Layer 6 of a small transformer language model trained on English Wikipedia (17 layers, counted from 0, width 96).
Take only the direct path to the model's output, skipping the later layers: a vector added to the residual stream pushes a token's score in proportion to its dot product with that token's output vector.

Output vectors of the tokens that the questions are about. A number n stands for n times 0.03.
"merican": -2 -5 22 -2 -25 -8 -23 9 5 2 -33 21 -10 -15 -8 -2 25 20 8 -8 1 -2 -15 23 -3 34 -26 -2 -6 -19 25 -6 1 -21 -39 -26 23 -3 -8 -39 6 35 0 17 -12 -8 18 -27 8 40 -7 -8 3 5 28 -10 29 -2 11 -2 1 2 -27 3 17 20 -8 -17 21 1 -5 14 -32 8 4 -10 -35 -13 -9 38 -1 -8 9 1 22 16 -6 8 19 -2 -10 -17 13 23 -25 1
" sing": -3 20 7 -7 6 -19 -6 -12 -2 -3 -3 28 -9 -12 7 -10 14 29 -4 -9 -4 -5 -17 12 -5 13 13 -9 -2 1 5 -2 -5 -13 0 10 4 -1 20 -11 -6 4 2 0 -10 -7 24 -5 -3 12 -11 -1 1 -4 14 10 17 -8 -5 11 -19 15 -13 -7 -5 7 -16 -2 24 8 17 0 -28 13 8 -17 -12 -2 -4 9 -26 -9 -12 13 -3 21 3 11 3 -2 -8 -4 -4 -3 7 -18
"mp": -29 -15 6 -9 1 7 12 6 14 6 -49 22 8 -15 -13 -27 21 32 1 -5 16 0 -21 15 -3 22 -9 -15 -3 -43 1 22 -11 7 0 0 28 1 -34 -8 -12 33 -11 -1 -17 -21 25 -13 27 -8 17 6 -25 -8 -15 4 -15 23 -19 1 21 3 -11 -15 28 44 -28 -35 9 18 9 -5 -15 7 18 7 -14 3 6 14 17 -13 17 13 20 11 1 -6 24 -21 -17 -42 -2 31 -25 18
"eded": -23 -16 12 17 -40 2 -6 -31 31 24 -9 13 8 -26 -19 28 24 5 -3 2 3 -31 6 -14 -7 -2 -7 -13 10 -34 -7 -21 16 1 0 -16 2 42 7 -31 15 33 -22 19 -27 -16 10 6 22 19 9 -20 -6 7 -3 -18 9 34 5 -6 8 1 -1 13 -3 0 7 15 5 15 1 2 -9 10 8 -17 -22 5 2 -5 -15 -36 39 -1 20 -21 -5 -2 4 27 3 -10 -1 33 -15 -25
" series": -8 6 7 -3 5 0 -10 -2 -1 4 -8 10 2 -10 -5 -29 31 23 -7 -20 26 -8 -22 6 1 -4 5 3 -3 -2 10 7 -17 -1 -9 -1 -2 19 2 0 10 -3 1 -5 5 -8 -4 -2 6 9 -20 6 -10 0 16 -7 0 -3 -1 1 5 5 -25 2 6 -2 -27 1 6 15 -5 -2 5 12 0 -1 -11 -19 -12 25 23 8 3 24 8 2 -2 17 14 16 -12 -5 -7 -18 -19 -19
"pt": -27 -25 18 11 2 -8 -1 -8 24 9 -34 -6 7 -20 -23 -24 21 10 10 1 26 -10 -19 13 -2 -10 -7 7 -13 -35 18 18 12 -9 -34 -15 7 16 12 -23 19 21 -3 -6 6 14 9 21 -9 -18 -21 -19 20 -3 0 12 11 -4 -5 12 -7 9 13 -8 2 8 -22 2 3 -20 10 -3 -17 -7 1 0 -22 3 1 24 8 -12 6 23 6 14 17 -8 28 -9 -2 -16 22 8 -6 0
"usic": -33 4 7 -15 -13 3 5 -10 1 19 -27 25 -31 -23 1 -16 11 16 10 -17 16 8 -55 31 -1 -11 -12 9 -5 -10 23 6 -4 9 -28 -16 -16 13 7 -19 22 42 -10 -2 -2 7 23 -37 1 32 -2 31 -13 -7 14 11 17 6 -18 -2 -15 0 -26 41 4 39 -36 8 18 -14 26 -1 12 8 18 -13 1 1 -29 37 -16 -23 -12 31 -9 13 -5 -14 21 8 -1 1 -31 8 13 -37
"iversity": -3 -5 17 -33 -15 -14 -9 14 34 28 3 -12 -3 -10 -26 -9 2 -4 -1 -6 32 -7 24 4 -5 30 -16 3 6 -15 9 19 -23 24 -33 -14 -2 1 -11 -10 -5 21 20 -4 -30 -8 3 0 9 -5 19 -27 -16 15 30 -15 7 -21 -7 1 -17 -3 1 -13 41 24 -32 -29 25 14 14 -5 -25 14 -15 -1 -8 -26 -2 1 -10 2 22 7 2 36 14 13 10 41 -20 -7 2 -11 -8 1
"bum": -26 16 27 9 3 11 -6 -27 27 12 3 17 -13 1 2 -32 23 31 -11 -4 19 14 -1 19 -3 -7 4 -3 0 9 15 -19 -5 -33 -32 4 0 8 23 -26 2 42 -2 13 -34 -21 0 -15 29 32 9 16 3 4 5 3 3 -12 -17 -18 -19 17 -23 35 -9 7 -26 2 9 -1 19 -1 -32 -11 6 6 -25 -6 -18 43 -10 -9 -6 7 -2 -4 -13 11 34 7 -30 -33 -20 0 -12 15
"ampionship": -8 -8 -4 -2 5 -19 -13 5 -4 -5 -12 -5 -3 -28 -15 0 14 11 -16 -3 35 -18 -17 -3 -8 7 8 -5 29 18 11 18 -32 11 -9 -16 1 8 -22 -10 20 34 17 1 -6 -21 5 -11 13 19 24 -17 -3 17 2 -3 5 -8 -10 0 -10 -1 -8 21 7 7 -8 -4 7 10 6 8 -26 2 22 -2 2 -31 -20 15 4 -10 -12 23 19 9 -34 8 27 -6 5 3 2 26 -13 -21
"ograp": 5 8 11 -5 -18 -1 -28 -12 2 9 0 -13 1 -7 11 -1 4 -5 -4 -34 6 -23 -2 9 -5 34 4 -6 0 -14 10 -19 -10 1 -33 6 2 20 17 1 6 16 -17 -3 -9 -26 12 15 16 -2 9 19 -2 22 9 0 20 -24 -13 13 -28 12 2 -4 28 0 -15 -1 11 -14 13 -2 6 7 5 12 6 0 -13 27 4 -42 34 8 5 6 2 -11 7 3 -14 -27 4 15 10 -39
"ather": -14 15 47 13 -16 -10 -6 -5 11 15 2 24 10 -30 -20 -4 9 7 -13 15 -5 -8 4 7 -2 -4 -13 15 17 -2 26 0 -19 24 -25 -24 6 9 -9 1 22 23 -7 4 -20 -52 16 -36 7 -21 16 10 -30 -16 -8 20 15 23 7 13 3 -1 8 30 1 4 -14 -13 -8 2 -4 -6 -5 16 -23 -27 -16 -2 -20 -18 -20 8 36 30 9 20 -13 -10 21 -12 -27 3 27 11 -12 -6
"uthor": -26 19 28 3 -14 -4 -2 -4 16 13 -28 19 -9 1 -8 -30 27 9 18 -26 13 8 -14 25 -2 2 -20 -7 -5 -27 25 2 -8 32 -16 0 33 11 -19 -24 37 33 -16 -2 -4 -2 -12 -32 -3 26 -10 -3 -30 14 3 -16 20 -14 -1 22 20 -2 -12 -4 25 19 10 -19 21 12 -7 9 -19 23 -3 -44 -36 -17 -10 24 -15 15 23 -7 -1 16 -12 4 0 11 -25 -27 8 2 2 -3
".,": -19 32 19 -28 5 8 -14 -38 44 21 -38 27 -34 -45 -31 -18 31 40 -17 -52 17 -18 -20 22 -15 31 -4 28 38 -14 20 21 -29 -14 -33 -44 -1 28 -27 -43 10 94 3 19 -25 -44 29 -21 21 29 25 -9 -29 22 28 -44 27 -10 -23 22 -32 40 -51 34 1 43 -39 1 44 5 12 4 -32 39 25 -46 -35 -11 -12 28 -37 -25 38 22 13 22 -14 3 63 25 -24 -50 1 27 -22 -22
" go": 5 18 2 0 29 2 -16 3 1 -1 -11 16 2 1 -22 -18 2 7 12 -11 2 2 -6 -12 -4 0 13 -9 8 -3 7 -2 -22 -3 6 1 2 7 -5 -3 2 -1 -11 1 -4 -29 26 -19 -4 6 -6 -14 1 -7 9 7 6 16 -1 13 1 11 3 -9 1 29 -5 5 13 17 10 1 -12 8 9 -3 -17 -6 -21 12 -21 -16 -1 8 11 25 -3 -16 9 7 -7 -16 8 11 -19 -21
"ical": 5 -8 2 6 -24 -1 -28 -47 37 -17 -9 0 -16 16 7 -14 14 -6 4 1 8 -15 11 3 -6 29 4 -6 -8 14 13 19 -17 -2 -46 -9 2 16 -19 0 4 1 -10 -11 2 -14 1 22 28 4 6 -10 5 1 23 -12 -9 -22 -13 28 -39 8 -37 5 16 23 10 16 14 5 26 1 -1 2 -9 10 3 15 -27 1 -2 -17 18 22 -16 12 1 -21 25 22 -25 -28 2 -5 16 16
"ions": -7 17 -11 -7 -1 32 7 -17 27 -16 -4 -2 8 -4 5 -40 -25 -6 2 17 -1 -15 5 19 -8 10 5 -7 8 -3 -4 27 -22 -3 -31 -19 -10 17 0 6 -7 6 9 -9 -13 5 7 -2 9 13 -1 -28 -23 10 7 -38 4 6 -19 12 -5 -7 2 24 14 11 -13 20 11 26 0 -2 -48 15 0 -2 -27 2 -10 -8 14 -17 -1 17 4 -12 12 -7 37 30 11 15 -12 14 -4 -4

Output weights of attention head 3. The head adds the sum of these rows, row i times number i of z. A number n stands for n times 0.0031.
o0: 8 -16 21 -30 -11 11 -14 -13 -1 27 -2 -30 4 -10 27 9 23 18 30 47 1 -36 -17 7 31 -24 -3 8 -13 -8 12 5 -14 -5 -11 8 -38 -25 19 -19 -30 -31 -38 -1 12 12 -22 11 6 -13 15 -9 -20 -30 -17 7 8 3 21 35 -22 -11 -4 -18 43 2 -45 42 -25 -29 24 22 -22 -5 29 12 -3 18 0 12 -25 27 -6 5 5 27 -17 -4 53 2 -3 14 4 5 13 -6
o1: 33 -21 3 11 51 -17 -18 -20 -5 -15 -14 17 -2 36 51 27 12 23 9 -24 11 -1 -13 -43 -11 -6 8 -2 18 4 -10 34 -29 -14 5 -16 -52 30 -10 -19 -17 28 -41 -29 -25 -31 2 69 42 -17 17 -37 -23 9 7 -3 12 26 -13 -5 -1 -15 -13 -33 18 -23 -14 24 -14 21 10 16 6 -13 1 12 -5 7 -13 8 12 5 -54 8 10 -27 -12 -8 1 -2 65 -16 -2 4 24 22
o2: 0 2 -11 17 -20 8 7 13 -52 4 32 -9 -3 -16 -21 -13 42 -2 13 -25 9 -21 -24 38 10 -32 17 6 34 4 0 28 20 25 36 16 8 12 2 -10 10 6 38 -34 -32 -12 -21 11 -28 -1 -31 -13 -32 -35 -15 -17 9 24 -29 7 -18 10 -6 -15 -31 -32 26 -26 -10 11 11 10 6 -2 14 26 8 -1 12 11 -8 46 -7 12 -9 -34 -22 30 -13 17 29 -12 11 2 5 2
o3: 12 -18 38 27 -21 1 11 15 23 -23 -26 2 9 -29 10 -8 7 -5 -17 28 -5 -36 8 49 25 22 -12 16 -18 -7 26 -58 14 -14 -35 5 -13 -7 32 15 33 21 33 22 41 -10 15 -23 31 -25 -27 14 -16 -5 -15 12 1 -28 -36 -16 3 15 -4 -6 5 20 -29 12 -6 14 7 -13 1 0 11 2 -15 -43 -4 -25 -13 20 -6 -53 -22 17 19 35 48 -11 18 -16 -19 -10 -13 18
o4: -35 18 -8 2 -20 -39 26 24 -19 -29 -9 32 4 -13 25 -22 -20 23 8 16 13 44 -20 9 -23 17 -4 -25 12 14 27 63 -20 -17 -35 28 35 -20 27 -19 -29 12 -25 16 -13 21 -23 -5 -46 12 14 80 5 -33 -5 -27 -33 -55 5 -36 13 19 -38 22 36 -5 47 -34 1 -19 6 26 -10 8 -35 5 5 -2 -50 34 16 45 29 -37 -65 12 38 1 -9 -52 36 18 6 21 -10 -23
o5: -31 -21 24 -9 -8 22 -6 5 -6 -8 19 -18 4 -32 41 5 -39 -5 -2 13 7 9 -15 18 -2 27 -16 0 -32 -16 -26 35 -5 -27 -32 25 1 46 -18 -6 54 -3 -16 6 -10 -3 19 -37 -26 -19 -7 61 -1 -34 51 -22 -7 -96 -7 22 41 28 -21 -11 26 -13 -20 24 -18 -16 15 20 13 11 -1 8 0 19 -10 51 18 18 4 -35 -13 16 35 50 -1 -10 -3 13 -44 7 -1 -13
o6: 0 31 -22 20 -7 -3 7 4 8 50 -8 -9 -22 23 2 -2 2 -5 80 -14 24 30 -11 0 -31 36 -21 -21 -4 -11 14 -8 20 -34 42 15 33 32 40 -1 0 16 26 -1 -17 8 -24 -24 -20 -9 3 17 6 23 -5 -9 7 -27 -25 -7 -17 -9 38 5 -54 -23 -18 3 -35 -21 -23 -8 31 14 22 -1 -35 15 18 13 11 -26 -13 -18 12 -7 6 24 -33 -23 3 11 -21 -39 19 29
o7: -15 24 2 10 32 -18 -19 -29 3 -9 8 22 -26 19 -12 -19 -21 23 25 -8 -30 44 -41 -12 9 -19 4 -44 36 -15 -3 47 36 -5 -8 1 35 58 19 -10 57 -55 10 2 -61 33 28 28 -39 -17 20 54 21 -11 -7 -35 -34 -16 -11 20 -32 -1 -43 4 -46 -32 4 5 19 25 2 27 -10 -13 -52 -11 46 21 -5 27 55 33 0 -21 -1 -12 2 -26 -46 16 2 -35 -9 -24 8 -31
o8: 14 55 -7 2 27 9 -6 -12 31 -8 10 7 8 17 41 -27 20 17 8 -43 -34 12 -7 -22 42 -30 22 8 1 -22 -3 18 24 -9 1 5 32 64 28 -16 -23 -24 0 -26 14 -18 18 -48 7 -38 -4 -13 5 -27 0 1 -11 4 9 -15 -5 -9 -42 -1 -2 -4 -7 8 21 -17 -17 -53 -35 -9 -7 -27 -3 15 -38 1 22 5 4 9 43 -2 -9 2 6 15 21 21 7 -20 -8 -21
o9: 25 -8 17 1 -20 -19 -18 -30 2 7 -14 27 -8 36 11 17 33 16 21 -21 23 43 29 14 -9 -37 7 -37 13 -11 35 -5 22 -45 11 -18 -4 -10 14 20 -38 -13 -14 6 -12 17 -26 14 11 0 -4 5 23 -20 -27 1 -26 5 5 -38 -1 -65 17 -26 -31 33 -51 33 8 9 -10 11 -6 -37 3 -35 2 12 12 -1 7 -31 29 36 -7 -16 14 -5 -13 4 47 6 55 -13 45 -11
o10: 25 16 36 22 -13 50 -17 -3 -9 20 29 -17 7 13 25 -30 -8 -18 7 -42 -46 59 13 -22 47 -23 24 19 40 2 -34 29 24 9 15 -17 -3 24 9 27 9 -34 -14 3 -18 3 27 -35 -43 -7 -6 8 46 -39 3 -4 4 -3 15 -26 6 -23 -3 25 -46 -7 -22 16 -11 -8 -26 15 -10 5 -27 -62 9 -25 26 6 -18 33 15 35 31 -6 17 -13 -30 -12 -9 -20 -7 19 -12 -21
o11: -2 26 -5 -12 1 -33 -9 38 -14 -34 -12 11 0 32 38 10 17 29 8 -37 9 10 -13 30 -6 15 -56 -26 8 -31 10 33 -31 35 -11 42 56 -54 -26 -19 -37 -22 3 15 30 -8 -7 -2 -10 20 0 -14 -25 -19 26 8 22 -3 -4 -11 -12 43 2 -17 -7 3 -24 2 -12 41 50 -5 -1 -33 35 -4 -13 -37 32 24 -30 -37 24 41 24 -5 -26 38 35 -1 24 39 -1 30 -21 -58
o12: 29 -16 -35 -15 17 8 -3 -18 37 -1 -22 -13 26 -3 27 24 -25 2 -39 3 -28 -1 36 -29 -13 9 27 -17 28 47 -10 15 9 -52 33 12 -18 -1 -7 -17 20 16 -5 40 18 -15 -11 4 6 -4 21 -1 50 42 8 -55 -36 -43 16 -27 2 -81 -4 45 -2 -3 9 -6 -26 18 -22 30 12 -15 8 2 -11 12 5 -21 7 19 5 -59 -23 6 52 -16 -38 13 -8 -10 -28 1 3 19
o13: -8 -37 8 -23 32 18 -17 -18 -1 6 13 -2 -3 -10 43 3 13 -13 -40 16 29 -23 17 4 17 1 -20 12 -42 -11 27 9 11 -27 -17 4 -35 -3 -18 7 12 -11 26 -2 21 36 -19 -22 42 8 20 -45 -33 12 4 4 -15 -2 -15 -8 15 -51 -20 4 38 42 -53 6 -15 37 17 22 21 -12 23 -24 -43 6 5 -21 6 -30 -15 -12 17 -10 -1 30 -3 52 -7 18 -4 -12 39 28
o14: 27 0 40 -10 -23 -36 -22 -37 -12 10 37 40 4 -1 31 14 46 19 -28 -15 42 -24 -37 -24 9 -59 0 -3 -2 41 -6 27 -41 3 -41 21 -5 13 5 -25 -23 -28 55 -2 29 49 -28 15 30 41 50 -6 0 49 22 -28 -34 21 23 10 -21 -54 -22 6 10 -52 -55 3 35 -10 -13 18 -26 -3 5 20 27 -34 32 24 -10 7 -1 -22 26 -5 -28 9 -31 2 -7 12 9 -24 -22 -2
o15: -28 7 -3 -8 5 -45 12 -45 -11 3 -5 1 15 37 -19 -12 29 -14 -29 22 -46 -9 9 18 -32 -27 46 -7 -17 3 -12 -10 30 -25 -3 10 -3 -8 5 -16 24 40 24 -8 14 -5 33 25 45 2 -5 -54 8 -4 20 -5 -10 2 -13 -13 10 28 -2 -38 -9 -6 -39 12 9 49 3 -28 18 -25 22 28 -17 19 5 -15 4 18 -43 6 -9 17 -13 28 -20 77 22 -13 -7 -12 0 2
o16: 4 59 10 3 12 -2 1 -5 7 21 4 -2 9 11 -8 -22 1 32 -7 15 -23 2 20 -41 5 4 -49 -4 -20 -56 -7 2 52 4 27 -39 20 18 -22 -37 -47 16 -6 10 18 -2 12 -57 41 -19 -10 -33 14 4 21 20 -22 42 15 3 11 26 9 -9 -1 22 -2 8 -38 -17 -3 -40 -18 7 29 21 -14 -5 21 -50 -13 -35 -14 53 37 12 -33 -8 15 9 15 5 6 19 40 -33
o17: 32 35 35 -5 11 21 -1 -18 -5 46 8 22 -20 -5 -21 -33 63 56 31 -9 -9 -17 -31 -33 21 -20 42 -23 13 -23 16 9 41 -10 -7 -31 36 26 32 -66 -36 -46 7 -34 -25 5 -5 26 -11 -5 36 -11 -16 35 -17 8 1 44 11 5 -28 16 -22 -9 -13 -9 -15 -28 15 -25 -17 24 -22 -29 -31 -1 10 23 -31 -19 26 -2 -28 38 21 -50 -23 -4 -27 2 44 -32 16 -22 40 19
o18: 10 10 -28 -17 17 -24 2 -4 8 -11 5 14 -12 -13 20 -1 15 -1 12 -20 2 -10 -18 11 11 -13 0 13 29 25 -4 9 -44 20 13 13 5 -19 20 -33 -5 4 -14 -16 16 -25 8 15 14 5 -13 -11 -21 12 10 27 28 11 9 13 5 -7 -40 -8 38 -28 -7 -8 21 -7 19 -19 10 2 -5 16 -6 -6 -26 15 -4 8 -14 14 11 -12 -30 17 26 -9 1 18 -17 -15 -4 15
o19: -8 12 54 -5 -33 14 3 30 5 -4 27 16 -7 -10 9 0 -17 5 -21 6 -5 -4 37 -6 -15 19 -45 14 12 -36 -19 -41 -30 31 -9 28 16 3 -8 14 -11 25 -11 33 24 -7 -18 -18 -46 24 -23 16 -16 17 7 63 28 10 -48 14 18 28 2 -19 11 13 2 25 -26 16 -11 -18 -13 1 -7 2 -37 -13 21 -4 -3 11 -5 -2 5 34 -23 34 21 -58 23 -23 -48 34 8 -28
o20: -14 3 -27 9 10 -17 3 13 -35 26 -3 -39 4 4 -37 -32 -3 -33 -10 42 -12 0 5 -9 -13 -14 -2 -24 2 -9 -9 22 53 10 -3 5 35 6 -47 47 53 10 45 -13 -8 10 -5 -39 10 -21 -18 21 2 -11 0 5 -7 1 -17 -4 5 42 15 -49 -30 -46 -4 -7 9 14 27 -2 53 20 5 12 3 -18 42 -27 11 -9 7 -10 0 -4 4 -19 -39 21 -7 -5 42 12 -44 -10
o21: -3 -8 -22 20 14 -7 -18 -9 6 -25 -27 -24 26 11 14 31 -23 -40 -1 28 -29 31 -19 44 9 5 21 -15 15 20 23 28 -12 -32 24 40 6 -18 36 30 -1 5 -2 2 -12 -21 51 29 -3 9 -29 -10 0 10 -2 -6 -19 -41 9 -7 30 -44 0 15 34 -14 -6 5 11 43 8 6 -10 8 -11 -9 9 -21 -54 36 -30 19 -3 -15 -5 5 -5 4 25 -6 1 -10 -53 6 -26 10
o22: -19 37 -18 -17 42 -3 7 15 2 -32 -25 27 -19 9 -2 17 -8 -7 4 -25 7 -25 -13 -37 -15 18 -41 9 27 20 24 6 -62 9 49 31 4 2 17 -49 -37 12 8 17 -41 23 -21 71 11 15 -15 -39 19 -21 -22 20 15 71 15 18 0 14 -13 -4 -42 6 29 -11 -21 20 2 18 31 -18 0 -21 15 31 -92 -4 -6 -10 -11 25 10 -26 -45 -42 11 -16 25 -15 17 -16 44 -23
o23: -13 -13 14 42 16 -5 15 25 -49 -59 -21 40 12 0 29 -14 39 19 18 -34 16 27 4 28 -59 8 55 -1 10 45 3 54 -31 -46 -13 33 -5 -49 35 4 -1 1 -6 -38 -48 -5 51 46 -50 0 -23 -15 5 -42 38 -7 18 -54 17 -41 5 43 -26 32 -36 35 70 -14 -13 11 35 -14 0 13 -24 -31 18 9 -56 34 -33 -2 -8 -10 -37 10 5 50 -25 -5 35 19 -11 -52 -12 26
o24: 10 -27 -33 -33 1 -1 -48 5 -59 55 6 12 26 -4 -42 -5 8 25 -13 7 0 8 -19 23 8 -3 16 -46 -10 13 -2 -18 52 17 -27 0 9 -57 -36 4 -29 -73 29 -11 23 30 -20 38 30 -1 19 30 -20 32 5 -1 -3 5 26 0 -29 -55 41 -24 23 -2 -22 -5 11 30 2 45 5 -45 13 30 -36 -14 16 -12 -3 -1 4 43 14 5 -15 17 -3 31 6 51 0 7 -15 -16
o25: 3 45 -31 -14 19 3 16 -18 23 -1 -17 -16 -14 12 -11 -18 -35 7 40 -41 20 6 -43 1 26 -44 -16 21 23 7 1 10 9 34 32 -13 4 54 -37 -14 17 -17 -3 27 16 -11 -20 -8 2 10 -7 29 12 -8 19 -9 30 -28 -43 -18 -10 1 22 11 -43 -29 34 -34 8 14 -33 -14 15 21 39 -5 23 11 -18 -10 15 22 10 4 20 -36 10 4 -15 14 -35 -39 -23 -28 -15 6
o26: -13 -17 -2 42 -11 -6 -2 18 10 -31 -55 12 2 31 -1 7 3 41 20 -30 -15 60 10 36 -10 21 19 -31 21 -21 -1 11 37 -5 -8 -19 40 -23 34 5 -14 -8 -50 0 -21 -4 24 -8 -27 -10 5 24 8 -8 -5 -5 -9 -8 16 -11 -25 -28 -23 10 8 -7 18 10 -28 -5 25 -24 -21 -10 -8 33 -13 -4 -14 0 32 -3 4 10 -13 44 -5 -3 23 -18 8 26 -3 -16 -10 -11
o27: -36 -9 -36 18 8 -2 31 4 -5 -14 -31 25 5 -9 8 4 -25 -7 -6 42 22 8 8 -10 -40 -43 11 -17 -5 38 7 19 -2 -39 22 18 -21 17 -19 -6 44 80 20 6 -21 2 -11 18 23 -31 -28 17 -1 13 -2 -7 -27 -28 -27 -43 55 -7 -28 -16 -8 6 36 -8 9 14 6 -2 37 9 -13 27 -13 44 -45 24 33 28 -8 -63 -18 -21 40 -15 -25 0 24 8 0 -11 28 13
o28: -26 -2 -13 -11 -14 -5 16 7 -29 -11 57 -26 -24 0 14 -10 -22 -13 6 -67 9 11 -16 20 38 16 11 56 -12 6 31 50 -7 22 9 31 10 33 0 0 8 -20 -30 7 16 22 -20 -46 -19 46 18 8 -12 -26 -1 -32 26 -11 -22 15 -26 -19 -41 9 -3 -47 12 3 -20 -12 -1 1 33 20 14 -13 -7 -2 -6 17 -8 22 11 32 9 7 -28 -15 2 -1 -14 30 23 -5 -42 -6
o29: 18 -15 -1 -17 14 -20 -4 33 8 -1 -9 41 -14 7 9 19 12 7 -11 -48 11 -1 -3 -5 -4 0 -9 -1 23 -9 -5 -36 -31 23 -23 33 -24 6 1 34 -58 -2 -12 11 7 -2 -31 -19 -41 40 1 -9 -11 10 -4 -7 38 33 10 -9 -17 -22 19 35 24 45 32 -10 -14 -49 -4 -5 -9 -8 -17 -27 18 -17 13 -1 -30 -15 20 19 41 17 -65 -43 19 -41 29 12 2 46 2 25
o30: -43 3 14 12 -26 16 -1 1 -4 5 27 -18 -37 -40 7 -9 21 6 6 0 24 -26 20 11 -12 -2 19 -12 -23 30 -30 -21 5 19 -32 32 7 -27 25 -33 -11 -34 -38 -14 -28 -1 4 19 0 -21 -16 -9 -12 22 6 28 23 -33 23 32 3 16 -32 -2 60 4 1 -35 13 -35 19 14 19 22 -47 35 -1 22 -1 33 43 -10 41 -7 -2 9 -6 13 -9 0 -36 12 -10 -52 -6 14
o31: -29 -20 10 25 -6 3 -15 17 -21 -26 -11 -2 21 -20 38 -7 -17 10 -29 -5 27 11 -42 10 37 10 -26 22 34 26 16 49 -35 0 1 -21 31 -17 -25 10 15 -9 -32 -10 -7 24 -16 62 1 -1 -4 6 35 -12 5 -13 -11 -20 -3 -24 22 -32 -25 21 -20 -47 19 13 11 21 31 45 -10 12 11 28 14 -34 7 -8 -14 6 14 -15 -46 -11 15 1 2 -19 -22 -15 -16 -8 13 11

Each question shows a token from some text and the vector z that the head gathered there. A number n stands for n times 0.019.

"se": 8 -7 4 17 9 9 -12 -12 11 5 -5 14 5 18 -8 -3 -1 -1 5 -4 4 6 -7 8 14 -6 9 -5 8 5 1 8
Which of these tokens does it push up most? "merican"

" general": 14 -5 1 -3 -7 9 -8 2 -37 -4 2 13 -33 -7 -16 -3 -15 -9 -7 10 10 -18 17 1 12 22 3 -3 11 -4 -1 5
Pushed down most: "bum"

"ner": -1 5 1 10 -11 -18 -39 7 4 4 15 -9 -25 27 -8 18 -13 4 5 18 2 7 19 3 7 -15 0 -4 14 -17 -1 24
Pushed down most: "ograp"

"a": -3 13 -1 -5 2 5 4 6 11 2 1 9 0 5 -13 11 7 14 5 1 -9 9 3 15 -1 -8 10 8 -9 1 7 -9
Which of these tokens does it push up most? " sing"

" present": 4 3 8 -3 -10 -1 -10 4 4 -13 4 3 2 6 1 9 -7 3 8 -3 -8 10 -7 0 4 2 1 -3 8 -1 11 4
Which two tokens does it push up most, strongest first? " series", "ical"

" dep": -2 5 -1 5 1 2 -8 1 9 11 6 15 -2 10 -6 0 -7 0 11 -9 -1 27 -1 14 17 -5 10 -6 0 9 4 1
Which of these tokens does it push up most? " sing"

"ir": 6 1 -10 4 -10 2 -13 3 7 -9 7 9 2 10 -5 6 -1 1 2 -4 -5 7 -15 1 8 -5 1 -14 -2 3 -2 -3
Which three tokens does it push up most, strongest first? "iversity", "ions", ".,"

" It": -11 -4 8 -13 -8 -12 -2 5 7 -5 3 -10 -8 -1 11 -3 2 10 6 -12 10 -8 -8 4 2 8 2 2 8 9 -2 -5
Pushed down most: "merican"

" F": 15 -1 13 3 -15 2 10 -4 -6 28 31 -9 14 -19 3 1 17 -10 -21 -14 4 -1 7 -7 -25 -13 28 -1 14 7 -12 -3
Pushed down most: "iversity"

"ar": 2 -5 -8 -4 -5 -4 -25 -10 3 4 9 5 -12 6 -5 -6 6 8 3 -1 -5 5 1 1 15 -5 3 -9 -1 14 -5 4
Pushed down most: "bum"

" D": 7 7 -5 22 0 23 -18 10 8 -2 -7 13 -6 14 2 15 11 1 -3 14 4 0 -25 -16 -20 -22 6 -6 -2 -6 0 -17
Which of these tokens does it push up most? ".,"

" cor": 4 -15 10 12 9 11 -7 3 14 -2 -9 4 -12 1 -4 -8 -2 14 5 -4 -3 4 4 1 1 -3 5 2 2 3 13 -6
Which of these tokens does it push up most? "usic"

" L": -1 9 11 5 -6 12 -6 10 6 -15 -3 10 2 10 4 19 -8 1 11 2 -4 14 -6 5 5 -2 -4 10 5 -14 19 4
Which of these tokens does it push up most? " series"

"or": -7 17 7 11 2 14 -2 13 4 -6 -5 -2 8 2 10 14 -10 11 3 10 -7 -4 -3 1 -1 -15 2 16 0 -17 18 0
Which of these tokens does it push up most? "bum"

";": -14 9 -6 -8 12 17 2 19 11 13 25 -13 -8 -2 -28 -13 -7 9 -1 -8 -23 -1 9 39 -27 9 21 18 -3 21 5 -4
Pushed down most: "iversity"

" London": -10 11 1 -1 25 10 16 -8 -16 14 -12 32 -16 -5 -21 -8 1 -11 -4 15 6 -2 7 21 -19 -20 17 13 -13 14 -8 2
Which three tokens does it push up most, strongest first? "mp", "merican", "usic"

"f": 11 27 -12 -8 -17 -3 14 8 -3 10 -6 -14 38 12 0 -5 11 28 -4 -21 -11 -11 10 -13 7 16 -2 1 -34 26 1 4
Which three tokens does it push up most, strongest first? "eded", "ical", "ions"

"-": -5 -1 5 13 -1 6 -14 4 2 -19 2 -2 6 8 -9 10 -5 -2 4 11 -5 -8 0 4 9 -11 2 10 -4 -3 19 -1
Which three tokens does it push up most, strongest first? "iversity", "ical", "bum"

" K": 10 2 -14 8 7 0 -13 -5 18 28 11 1 4 22 -4 -1 5 7 -10 -7 -17 10 0 12 -1 -17 -1 3 -10 6 -7 -2
Pushed down most: "uthor"

"re": 4 6 4 8 6 11 -9 -1 3 2 -1 13 -3 4 -6 -2 1 6 0 8 -6 -1 -13 4 -11 -15 9 -2 -2 11 -3 -7
Which of these tokens does it push up most? "merican"

"ed": -12 19 2 13 9 25 -19 11 1 -25 -12 3 27 25 -28 22 -13 -26 -6 -13 11 25 1 27 1 6 -11 28 -8 -34 6 19
Pushed down most: "ather"

"iv": 13 13 5 15 5 14 -29 9 7 2 -4 18 4 14 7 9 -7 9 5 6 -2 1 -12 -2 -17 -24 6 -4 3 12 2 -14
Which two tokens does it push up most, strongest first? ".,", "merican"

".": -26 -12 -3 -9 -17 -22 -2 -2 5 -1 -3 -20 -1 4 16 -13 5 -2 4 -10 13 -12 -16 -5 -8 20 -5 10 8 13 -14 -12
Which three tokens does it push up most, strongest first? "eded", "ather", ".,"

"ter": -22 -21 -23 14 -17 -10 -44 10 -2 -3 4 26 19 10 -1 13 -9 -9 -7 -3 6 -27 -18 10 55 0 24 -28 -4 -14 17 9
Pushed down most: "usic"

"eg": 1 8 -1 14 8 15 6 18 6 3 4 7 6 13 5 7 -5 5 2 4 -6 5 1 3 -9 -15 3 9 0 1 5 -2
Which of these tokens does it push up most? "bum"

"\n": 2 -7 9 0 3 14 -9 25 8 1 10 6 -11 3 -15 7 -10 -13 9 4 -3 27 8 4 5 1 13 18 9 10 21 10
Which of these tokens does it push up most? "usic"

" Play": 2 32 -7 25 21 36 19 39 13 5 -7 5 10 17 16 18 -1 8 -4 6 1 -1 1 3 -25 -28 -4 29 -5 -18 3 -8
Which of these tokens does it push up most? "bum"

" four": 24 6 3 6 -7 0 -20 -11 15 -7 4 10 0 -2 11 12 -2 8 15 -1 -12 8 11 2 0 3 -15 -14 7 0 -3 6
Which two tokens does it push up most, strongest first? ".,", "ampionship"